Layer 7 of a small transformer language model trained on English Wikipedia (10 layers, counted from 0, width 128). Numbers have three digits each and are written without spaces.
A neuron's activation on a vector x is GELU(weights . x), where the dot is the dot product.

Input weights of the MLP neurons that the questions are about. A number n stands for (n - 500) times 0.0017.
n17: 633634429222436470574634273594555466483403336470397540770457676621471608204402426723553541430546782508533300477487461423264664655411615532459450221426430607617569161253560508391403540488416315770433474378545545332520491409397680227681509528630137618752553555905385427637483590466537320496799526584692249677590460313595439392594549690596813587467342405459487496393557463513504520679319
n53: 275340585480272642402655445768571596375100278172500410177327392593635698505272618474853382553695367500510281434770563485674577479413800471317500484474579777169452652592413702345535346476870495433491294253632529465457449356726689480412789858193381941481315430549409345587463510572635529407785531611668314406454585516757355521793296540269152298686665438446880495505451534390520486510702
n59: 436504485398701674250621535659634418581315652241415219570409780725488523209567569628623596553590604428336597380403537464488576384553579636538469382406642484605741496849285435410551668405387401456445329527626409531731552322385623429489418593411745704538546562702488391344378439380589756689560436488540426602464455273481372178591413414414460681588553460319592577363356469379428372663378
n70: 532666518568569555533369277526871714273505481565469324504335309393337603747564344722315664767505487451478626579554514523528244509688482478388563382457869398406644573615592665688618682398129524250449508568522368237254393572558514277562453569542771671500897660562422684765401364472441398486458560842164405615269495608504312327465482505441259486319368346563574478833504420518553286568208
n80: 682478672518437337486730545422707751486496538760386555566310276362398540496698566122495531509518847030229509622456264428377367495569604431258359500672579605408577586391732574393446415365558425464352436701522621562581413465587359504666369364666679537569530541591265401253477587468270591321592532433726424671741660495412590762543759608643541205570366724644076347509470496438652393651289
n98: 491587542491530556562509487774526469335560572478475747394678811747555521392232462369401734608295387567646483294308282448369421461603361653542285664513559544663302366357465622508658627412274325443387706449571434509512399458621574226563482638686465335363608393538500839509389840478606333443698339754517760400317392513517229610151587612504535575450182575698587391450683437513321377615384
n126: 541560478603676658758518777509631654523333340099526521451586793367598614316347439764692282425518449361718611310678092604637711505328536487716518264267482860634509455346414588655491291552429589350373596482644483424466500429596413791439187525500615439604418413648518543527765340253389631298532300325613475751486467500403491588752465145554682426413599560500299439315296312638621504575464
n140: 461620589573552387345522560446240477634526288715559622338808456372367297440392428609720328671569691270685543552466491587171412544347274467276432504621504496562686366230574365673667475713427419395314477483672808496467645593592469569416222700811416545184538628655591479456487512307415483522615517461713569721500509179441376469433641603222570659303479298491623870463342462650546463543616
n170: 562484319557512545579441261469467544555455543492564519520820363437726300214406460570496464577447680370540512673343294463525533458703443508807496420657722281554477345422471731387176709524460487607274319679817528589485338709456322403365470604592379746390567530591410441541837500575452595513684574704619300219587803370365477525579508414480616487528433467748384456375248369383461477488410
n175: 533721687344533537589508574412339321308426301646686508459450487458623561372268395295616672315508523400259541406439432517383563550240658552371257385325564437487820587488621536464779453544500379575535452705660353447691450585319546475741453508513627701762488515440380710387500540391447476867601291471741543297542384619174425546504651644205421432352441508755500633570325456705572390585360
n219: 603724339601712567627283219649717584555482362303556475574580513532365124588642491576454350500408446632577517663378555407428482707293820475258331696363466545120344566638612405382465290282181449393111379540509526522467634409805715562479491617713649601322474459581562669500418419738561162708423469452287579488710440518500660468462581579482594468804538612495451741453402719491453420544284
n239: 428662481453339334500250566341362302407307319412585570314417660613251361516358458444353420291586648344389322291632322567301432416406453500308523346561596464717583618532568523726582620397617471492548514426367375562704508481389671829718447727613343569334496609637603760508581496508628302532697524539559585471568516484515504436492568602711480391428560428609480546891807611578648305527453
n330: 605885891712358590592558505235770585666424406356435544412705625534725468599277278605042551461734567550642635315626398271308466394396600486593287515373348433544595609429495749486758388505664475409651341509592500368719668621367198712454303625743577525445678343615429364490466432413570761408607380542438522368284549393874333640263322302533337660473273630500471634510591380636372157206505
n347: 677400401463308311474804641484471398599713408631422520430626322308607525521425304580504520661550429573155221505479332437424287288289412500475557633193492356538584609609597626588396405646459670462433489483532693467587610828597445546468765236642372314464508642544664744670349617347471557445611677587517654601690339625553380372605283717512572573609212245371521630553681565301560313364367
n371: 599764551816631519576247769513916534360537378401313758578528301209689418705388486566257441437458566658373362282542312251353391491429298554587656553273468585318317397725495286237472535491708583689373326375550388333548434573817505477396800637620519553473775130383650795083447487566734477533648391556251416513656529615641651615675356593458505447577451624609415450520338269583410384495556
n374: 550581742540473491637747655379554520366688589536583693500567505628442207491352631473635326537367693509635513325443265298459272209321379431474382555546613668637290594563762465342433407552345458287680389255370496411344232412548654433609458542459756532560625401595522359337380466900381422770601459607712648384559705740456278843345427442868536161340500573481237457406586513469625765632348
n376: 473446573343443544737697622563781512581150399150479701517522740545556795439324355478555517473669455449492758528465581557420380277592126769320599581573232518384291338641102351450596537407457395513352345552483487478318629517534487535313623442513585586294593411555715567518794331349405542661590549526610678284664537261880437384563361461461558756453403536640633470380648500491470596500195
n378: 362435156534722603544264419627350335452577460569571440500419539574441358479513533539522632642513596533554676593449694457396474509683307434287450496739550586640606615487470413439496346611606918396272511258550516369431361458347746449546527528531400593758496295727354516682434315348605579526587724815788633583560478663508537264558414517538418316174295787659543139437549276386266451672347
n423: 474765349610504607744836682525688577372453683383079820404646565365483387227496571660358603820441296401496605384555693303496765300549654533329542447425550336548504526551741467524449476438521447202484360576636364631488483525355578729347580395412304460652862437417539222699557438669441235465531522555285456528578549724571463395323291598399418286558602556436435550563623450487451516319479
n433: 598486486579550467504776278604583626504360278380612298705511683573351402252565588511586409582714311594462369340464596543551639610287420269532433474504566566489507568417460532531300476437500508653473443514319271746517635553668646400636459337696533545417545258570572645533571559537266723504522318371514534463515256448532558618309510349404460537535403474481781388504465608532639459525400
n484: 411369422461372721599473487572231452482460532357556347643668504590809362289699466897761568321600384594316691658639441620393437513311540720496289387509654402423487593540509474609697642398561569424504531553099462360641571617688478377325569438708572514483619606270496593254327339558162445626563429570305421557402197446698622604322737926709473550500420769533522491426445243400411324535662
n487: 614223475299345652500590217427450583340659298449611677549171479410450598379769602368395618587421543569284595623645232778577398453444222492443496353535414492324596244255415778540646584463429526665539415617650641504302479484581458329683439262362431644266379423638471685436461496372690374431509360408508480539840443496488424324569621496425504762650544807563551675593585618654666448732546
n503: 479239438676395534513547579468466455569252399270652685541715440749450488391395688598570765487517705260496384418525522728628521590620352367685200535300594398517536538737517259548475384528512452598610574275500253417484589459431547558573509710586466591460545759472348327598552500321500248800526232140568520719640443638340560595322334345637474616504637350509594496274435288421508784566308
n506: 455496572254321443624392548445492328324472386393559382400524558517689694565419350603517284378536538751492624452336663529414599446709463270647500425525504455678791459284422555593363369410316479484618590468476543665511385373622541435807378630404483799371398597571581461710475695389472425285496488589451443575644513563725419322742465189633434571716446364427553397320430563548379980728443
n535: 378509280358343702550303527526500351422428822332321475584563595669336500612563548627323431547150420599639583292138592482482195273500621573557522698551435568509543473689708544675535525448376673292387532602626431323492341439157473647622797614523436570560293508837603761600440737668447504358651166669631601492690654661391240569547552790611305386448350468490663635321328582380418585271313
n566: 324530325398496504783491287457308777799478481599500337439504473555593544228487770450407478625244705578613570456368187648559255482555361496500465385786504645473594415343595782462584144681381542649780772553457534341117505640526631584396579597486700486393264726586196538699505517364333612263464342398540656500369756753483326454650667442491477413681496564548486483363642652381427321474424
n577: 475580389479383500410804517673521640426404548568504300640605411329794471730693484305613533718608508472480529623864517601780479402284344367611340530418309525440604429230568549412537631626314299530520329288508238525587649566671737612207474397500333635496456469455605576623340460577438573500453428417534354457496649642582556676310564738508513616492339756496615406239456655093548368355233
n619: 652256254523646450379593577522577676561432296445296560589523745519518562418650606509476491647477457526474321574177430313601847463509450373367549346335420652477648678482500053691726867597639348482398323016720482491753486304425748364641646436804426354426228383610532552279645312352513434277705491572532569517679443355593409286373295604532615719588531565611435553193509610505539639634437
n667: 572656669529580504509509633383257666634400784432357508484647521376612602187739390331261902422434528229577595681368591370415470589288290552651500556409313458453400567584466516460645552431533387183441670562273460649164754496614530421415253362599389617701641666723307424606457693538615577474663458492239539558580740547500360581468492500554610393601508279625453451306653463454230532521479
n679: 427443471462462657413500361378581550696305363449694484546402607781580599411644232509416336597353349312328363280513382657367522543448564472579637578452644766362342394738487723520378781525567460568508189508561504106540509675607466222512456592383612548512679434451496500728456504448442619427292350462611332645654738430512460664394126627580264327541545698762676525299639750446614512433264
n725: 623705657282332504668435525516551481400630351411196382401449423358625360437791475615338382579496520488325512473778253931376598470532513666315570522500758555530512256656538336657721556415625658564488574291235707508464577442324785391606548619262461286407350485622643581308752512402512626530444636588280524488560711409639528543504443362242657547598573491496526144615346508646378512442337
n736: 564568698726374812783152417391521492405639548700369421467787794509483537575479786542308528465508591451414483632757504386670376598344479581373455435465508810491713471238301537420658492338512601334520433517285500504678526541586551558492282480362423326456371659748546665487400516632492459611470428207449484289542609530549384560597351291238462607394448637737317488394472573621500052488395

Each question shows a token from some text and the vector x that enters the MLP there. A number n stands for (n - 500) times 0.0097.

"-": 263572718490428404406600373548507444497529425705350451602490577732370526503463416444667563433466263529526492681622556384481286480579459643557537456620537553489542487583499414454448506474560628579580739584506486411580452535382443381409427522512454399512503319311534555718520374400633704473305539569511541417409377558545632539543402401459666446493570367220338395546506626679561628467519
Which neuron lights up most? n725

" from": 418466612480527538372429400458571491511554517618336480396733487759376730592560448526543595410410235436602429733464548350504299539459533572588589493625666488559507403565478352590409418438464506597594726559528479456696456432253464403403451456517376447520488398244552588584512377597572472384467448598540673325491460439375689509519575610532521556482497653221378531462511549606506565539413
The two highest activations, in order: n535, n98

" The": 375662409516488444445517348411568431554647567621349445523552557724429621409529565425584523346523134433561552661511596359559312549525434602518595404604591373456374355575432377497388429479524726621580714446565526467549670470313563364509521436478560654672370452455651569608593408441580484514256520378610532406447365431529545591370500470511592428379379572342539427554499537470738582589517
The two highest activations, in order: n378, n433

" comp": 375457585490494506238587465485556547374505523588428672251567492636497405448543388463552559514451499459601513582381541536568504616466572600727591327506685593534436344651521298533342434360348407529533644474636477521582630420379619411469478535493511564495584472354601575594580476480498832390337384492472607507395257367545676516475570451628554402412455591356340558527357441374699595658448
Which neuron fires most, and how strongly? n59, at about 4

"u": 422480546612453438343572345364424484514512510563503554331585462532593580464651322417565555590434361408532475716492591513575435489575510476609482449630521500454513408677550330502308391576416706638582639634548392366534495528539518465418573443556486386488469478346570384687492160499629690304399679520441614396378264527454456507594689619723472411548534509244387612600431533481476548542581
Which neuron lights up most? n347

" of": 471566640405608492504476368435550437512526615641254442438621451741451598549446416479559554472475242368622463679497589380534353558397415556657523359592584580532488270609473308542425452393431533679510693496529505412702519422254522426391476537543455468561404366342542550581448405493656459514412450538498596325557366523540745440550557537605595558411608676270449560455450391591482719491602
Which neuron lights up most? n17

"s": 378530558371550516389499327457484437547609602573478530426590351720542432531625374241451454370474432589541434636509593442533472600369437690648658362546573480464667538504487314465416573396481582415549737464591523391584524456497538544487586520595606364456657458250430429653510409663424500367349368575502486459415436568624446608459578264500763461349372265458505594588577534531464715614550
Which neuron lights up most? n506

"te": 294517520514433449322390366432499437429573494602349424372600655638367597504583397488482466588542350452547393653608398308516620476456391544585661444670521499549547372603441364511439407525315555471642606418463379542664615430520551684376582542659524316630638484258561413758509519395611483478404445406402656472409534523565525368593795440572501417494439486369342421681546625562595507576564
The two highest activations, in order: n239, n423

"\n": 367473633553492453461544379435476456564608474599344593478545465518495482480415401545586585460446173567587390634531338233608532502361476663587662454529633663408510376504328261657559567519640608503590620540472441613674459471384482363357424483560596551586567525333570420657654405527513592234330466646501520409555282546454571580539567571515533549494359476210462433601542554557486641483536
The two highest activations, in order: n484, n619

" also": 296659646589622425566296353436610350549577694596432412346583476533490607647580511507636627330500297557481388636432513296287350568362536633417576589550565594383580258613492377306277461598567493600512695534466484434565417464494425586493437580497493507573605454414664530572645355574538459503380536515400595432391477449493617558642495495511462580378382581301421552510405560517576520726454
Which neuron fires most, and how strongly? n371, at about 5.5

"c": 436605695468340467442565513423377415381703431578633553302703408595585516545668454373588470363417677565454601534661482379656368657356392537499728391511504579528420414574481433462368460530611507571526591539654510418538432381370456339366458462612583547642608491418624600371489372579516537387280382375338542412461449442511474383526544540512643443410725442299411631547447643599539694596440
Which neuron fires most, and how strongly? n374, at about 3.7

"z": 408693601488552463403649434409429389467474557418528700386701472615395485573742348413513498302373512447618456574514542444562449509437483644585510392682615451622645416356567396399485435534428529336511496501548492310639466485481353588377686539463536497310567478437611592723610524342650452312377455492566524402247451495584506581522508415505696707522382339392355546581484553574453459593706
Which three neurons fire most, strongest first? n140, n330, n98

"ill": 212598758519586414629524261503309430509491465722396584453457390663513489579594427331566365446364277534466396614600476592576502617553582499381465452673579475482475498480412185420447581609614436439658580478563491519672658465456590497401584573464574431544684685440520541614551426466515527459374367484506700476364378528558517615522610312555588515419308454318413530508472540506397559476572
Which neuron lights up most? n725

"v": 263532519368554526420426554553505446558545635660504453272568378743395559655552343435300625514554376382681386548579518448455608499349662496576655369613496396474477433459550399631371597486506469649416555591679401383638500371394535526324421478460577434652536349436727661555588372639588552416481479483401599420436427391453568396625446358537644520421597381308411645591600622468443429593562
Which neuron fires most, and how strongly? n239, at about 2.9

"T": 303560706631366453509588406486629419459581412518441738497477480603556568523644537248583559475328374420520428751500602413603409385582374632782526366574466502361520332547473488464438385598505596569520641467531513502623538460316392389359622431544504470631328565402560517743608504424572379489472421505561413460380281454449611491491619421556498474440523422289404499682526664659569582461413
Which neuron lights up most? n487

" s": 236501592549420353303611380437538388555470594492460555406556566621631638525612385389630547480436291562631438685575525501725293558446392650730606315621573486403597412547547378332486537383418665515578641529571509498486520525406433520430343392469583430564386571312561480641554405674653537398371419387428448427454333433543494580589529482530575573364502657289319599481586570603536505521592
Which three neurons fire most, strongest first? n577, n487, n484

" 199": 494572432430485401357521438570413437381499442543500470377584399482574543476547199289708523479537446353585459591510590404653383457513688543664525471513533406468528345594616340600415398514759536545506554598517641498592493426284578426458629650621501606525482473530596316626619312543576507472334444325578528374646437376601577653533576584498491320532505537125532536464364623455584515599556
Which neuron lights up most? n53

" B": 436570659518474474511670312473437448561545632617382811397651392613377492451507388242538679498429350438585499649530542454571445463519441733595515439673488445312370463635522357523330503487463714566625692619486583471532466539337546375405537452485433528599386582503569442756570468506552575464374365455506530359450357359487563384500547445445533389510363570216367595625550558562557563539493
Which neuron lights up most? n423

"iam": 373536569402584519546411399418403364394502545569439526342527481595324435555691423375489524335305477489807349620561415416620440631527610691505479355477577497627442550640518341339569595544614362537576590433489480402579678388293461437549474514548534487533524437461596495634644427467451518252428502561688726391499663561462462600609657471612586456364381391466233539631496447520447528484670
Which neuron fires most, and how strongly? n239, at about 4.3

"le": 215678687598462376407474404418490504508531502522507360351605608600501518408572435482494651374402498466576361531592527342504501589497463556552535492569568486304512379746425379600278465499489539578545644635706427462657536437497588428461481580617429343485527344528598644608676345541601640506265541406447496408542408584458610428439443376494621378498562524236465403483361497637784631547470
Which neuron lights up most? n433

"ed": 303496504427492471468568494444399434496578545717473346443597346626508512535490476446550762477400387399500341649478527250558419518410519628580566548581469456266373356616564373602414559301476532685594722522376550393717624529543542431364668571662477460555467347419454555611624404413586696307394470491466631540411446607421591389543572533638668448521563429337326448501437509493679474577537
Which neuron fires most, and how strongly? n347, at about 3.5

" b": 299510643451434390367552369371587427568595590683351645360537582671508494572603552364672618440437540405705421641482501529644414585507492759574516481636516493411330545563509281440373513507457721592546604615472559531430425467378601474445413402468592495632381514382542493719431449612540603406302426358390546388491355328593516416564480464529582289539496625324248518519436493559591576578529
Which neuron lights up most? n374

"ar": 176643588612475422477527427399497378550554437768479650466388412679393413499721449332417555393350313512628350497711522564580539633673453621645410482595511492397439385621414282606381463485535499590680502648566572500504394520478421474519502401508418491635615493434481565546612411470423526338251509518558524470487372370563538631734522300490500509506507516302472592521490626455464537506654
Which neuron lights up most? n679

"r": 263565701530530425449551411522572469514511522616517631331565524714557536591546505362478611428505474529587499589658540513539568532533503500626514429416517507579377484432574165590383517576518497691550650493708363493681478414485478573455519311533408387650434612361394393516641309613611628652200418528397403286430371443605550408400624465563533414515466471338421510523301577484641560329517
Which neuron fires most, and how strongly? n577, at about 2.3

" th": 281626434598521405387484360421548532539603646635372626311445513739420559523669395389641583478421378399414413647560396428589331700490553697485563407634633473454477492606584354581445372464592516533460675433592461548647477545413397444391489402540410419722520534340381626530611548618490647352377375414470478497511384377493609441558486546626545378496450704316344496625340610399626584466546
The two highest activations, in order: n80, n484

" the": 379575588503539410521482451477560380578572495594404415426545601605399466568593481378678516429395102457607509714532630340492256618482450667502552419558497549419377478638567303444375480435463565640530730426544538466628588435320505361540607492475573661584514368336573630592515376424583490433267337385578541442515429400605524556436494546577632563373449713314438459603527463528588554680525
Which neuron lights up most? n378

" H": 107628540442582493550527360620402369477592473597477800444514482543459665470602428312522714637472425537545471663544615465538430571479555744493512474595540563489421285556592397617454512501331505792521427426616430408576547471348443354538498448491537457546475592397607380588522384484589514281452468608507488361488211405609458422477525407551543390521538471295465556550485493580434567641624
Which three neurons fire most, strongest first? n17, n98, n487

"m": 295582680479457390542502462418490367515697568574432693439542422585545516498563398379611443529418488468505383710593440553497421681523399512630546378526544432505371246472543325532267518512578523423434583550606572576616480538508494446459445475434543488430689552336492534618621401715623501386373574491589402365271522238437632583612586337520634467384384383323400587454552559703493642605678
Which neuron lights up most? n170

" Ch": 287472639640262466401640304531494508580613578508385755399628304606445462585495412272636645499526359472519530775482433330513412489562399666527546514550627405414518276656530373477332468482430515515606677372550499432575499457406497371414612430575460460719488590408471657733590401612583635346344443519477535427409383407531621531588497511523598412427489428435508553520411558599503507566542
Which neuron lights up most? n347

" w": 464705609509535528404517419444452396486506487618419618334477470600585614439513382087596485511516546362555487603563467387558594640521555652601534463512434407425446463511637317529400429610568715567504584423591479468791577580452426480613438470500425516595481412341516437644596322533613571453290483420435684433360311416582526609626592356494506475386561620294338603641281405526515536506572
Which neuron lights up most? n175

" two": 236629350523408338581406346482543388542651650560412555365623474675595632542426434557592615499368234477621564532614603395554419527548471664587560506564525557590421366546627425449258497442477757594525614523545501409452506434392568433545546544641419550505393426433608443522670447419672581408325364431455636391403423495642562524559526364548563339432330723224430534562424469536556512582496
Which neuron fires most, and how strongly? n378, at about 4.5

" d": 303552664484480406486640482488672416407466645654540617336402544637486581663645473433528562361495477523565419651574399337423337655475449801552531371659610556340472304518505315531336566466460649412384611450650556525578543447445409508435596489565473446584469340404611493578585336597631628384271496384457522421407334586505543401583563422514628416412522703341417568547433439422690527454536
The two highest activations, in order: n371, n80

"al": 424601597620551344522616319387435446648589575606575408439538511559510447379520399369490570465487341379535487690573528599663453684237461608587674515509588567519527306645469304474274470363570486493459661503650438371689590601315651434576406541573567435619399351419491522581615430569491423390316472483387534347470403410655720498552572452565466530456539386275390612477566524375581550507650
Which neuron lights up most? n433

"on": 423518433508636544520583437357496387481494564553448463450582496768446570512765418433508588558473297568592416657500621397435671593409423491536380509516583561361583365516510423595374541465476649545711491530654335489522549222121494401388519549546545411495345387532490612497583460604535541358387446387629548384556414499617520478605548408655681518421454233392353619600643589445456579537518
Which neuron fires most, and how strongly? n619, at about 4.9

"y": 318671652596639384377658404287457455534531540624354549374493500663555493430483328222626590307400461427619534561554585503558488549507513629658614498586400648474489390613510218455404396449402646452575582471632459545478388495517506299494478624616584531619496474276533550656405492463575527459421296429579651514361515332680466592498490453691512457482567467299417573422460578531555675530425
Which neuron lights up most? n374

"ast": 507774586516557589494655244391484514571604676625353568435501436581521575400526473219459463193464451483520526642531427387570547673409548661713619539557519546396440379582424229394222287566535573469660638482525569474591409499415611464389518464513492554519473524336488364491559500423657474503358463464515615406298612457596574645501549460559509502573458500358392493551475477441504520683599
Which neuron lights up most? n667

"w": 401398592443580413514551549367510342461630647566618501509446386663445575600578410189487495577517489381552338626620530405655668445382651576629497509497381445543454423506634476408371573601524630613487637460414429280537596542469353468398665448458438513443353558330620557648737361513583500305409523386623567382537486335526548493545577398560658570487490419417278601641331423556506533723380
Which neuron lights up most? n347

" ab": 459535478432492457415521406407562473453452620616351589425469513669436620556621378462576587428337482424586486692603597518674269586441623657557547463510578577414258409756484354433360541520492463773588540543468462535636568465404346392435611413491535439576546377341549477599527509569753578388347448466448636384343289267448579566561423560538495310512410626402381603493408629584642579581459
Which neuron lights up most? n679

" f": 386668614512590425414546382503478365544540578546409563351529581610496571548544469496733494426517517465460464547447406422544416713416407628602620465584590568348477373624511343464306578438510531514414699534603456486698491477362610590467434545476608487643446568431515506655587398531565567298380341452462563416437175223469534320570562425583682465274526686291327484596473478581612577559609
Which neuron lights up most? n126

" W": 253614638553539503468483412485420340573446565542471793486615359654430508465595419281571576433538397440538351662521512466406454507448577667463430375555484461457417430425511325444427679480525588573553562485623490446703687546436366417362481542567406526550389595383494534704697392374463645358406439497530496397403397358524582557531565362435573547474515546389388748803371430688619501544592
Which neuron lights up most? n140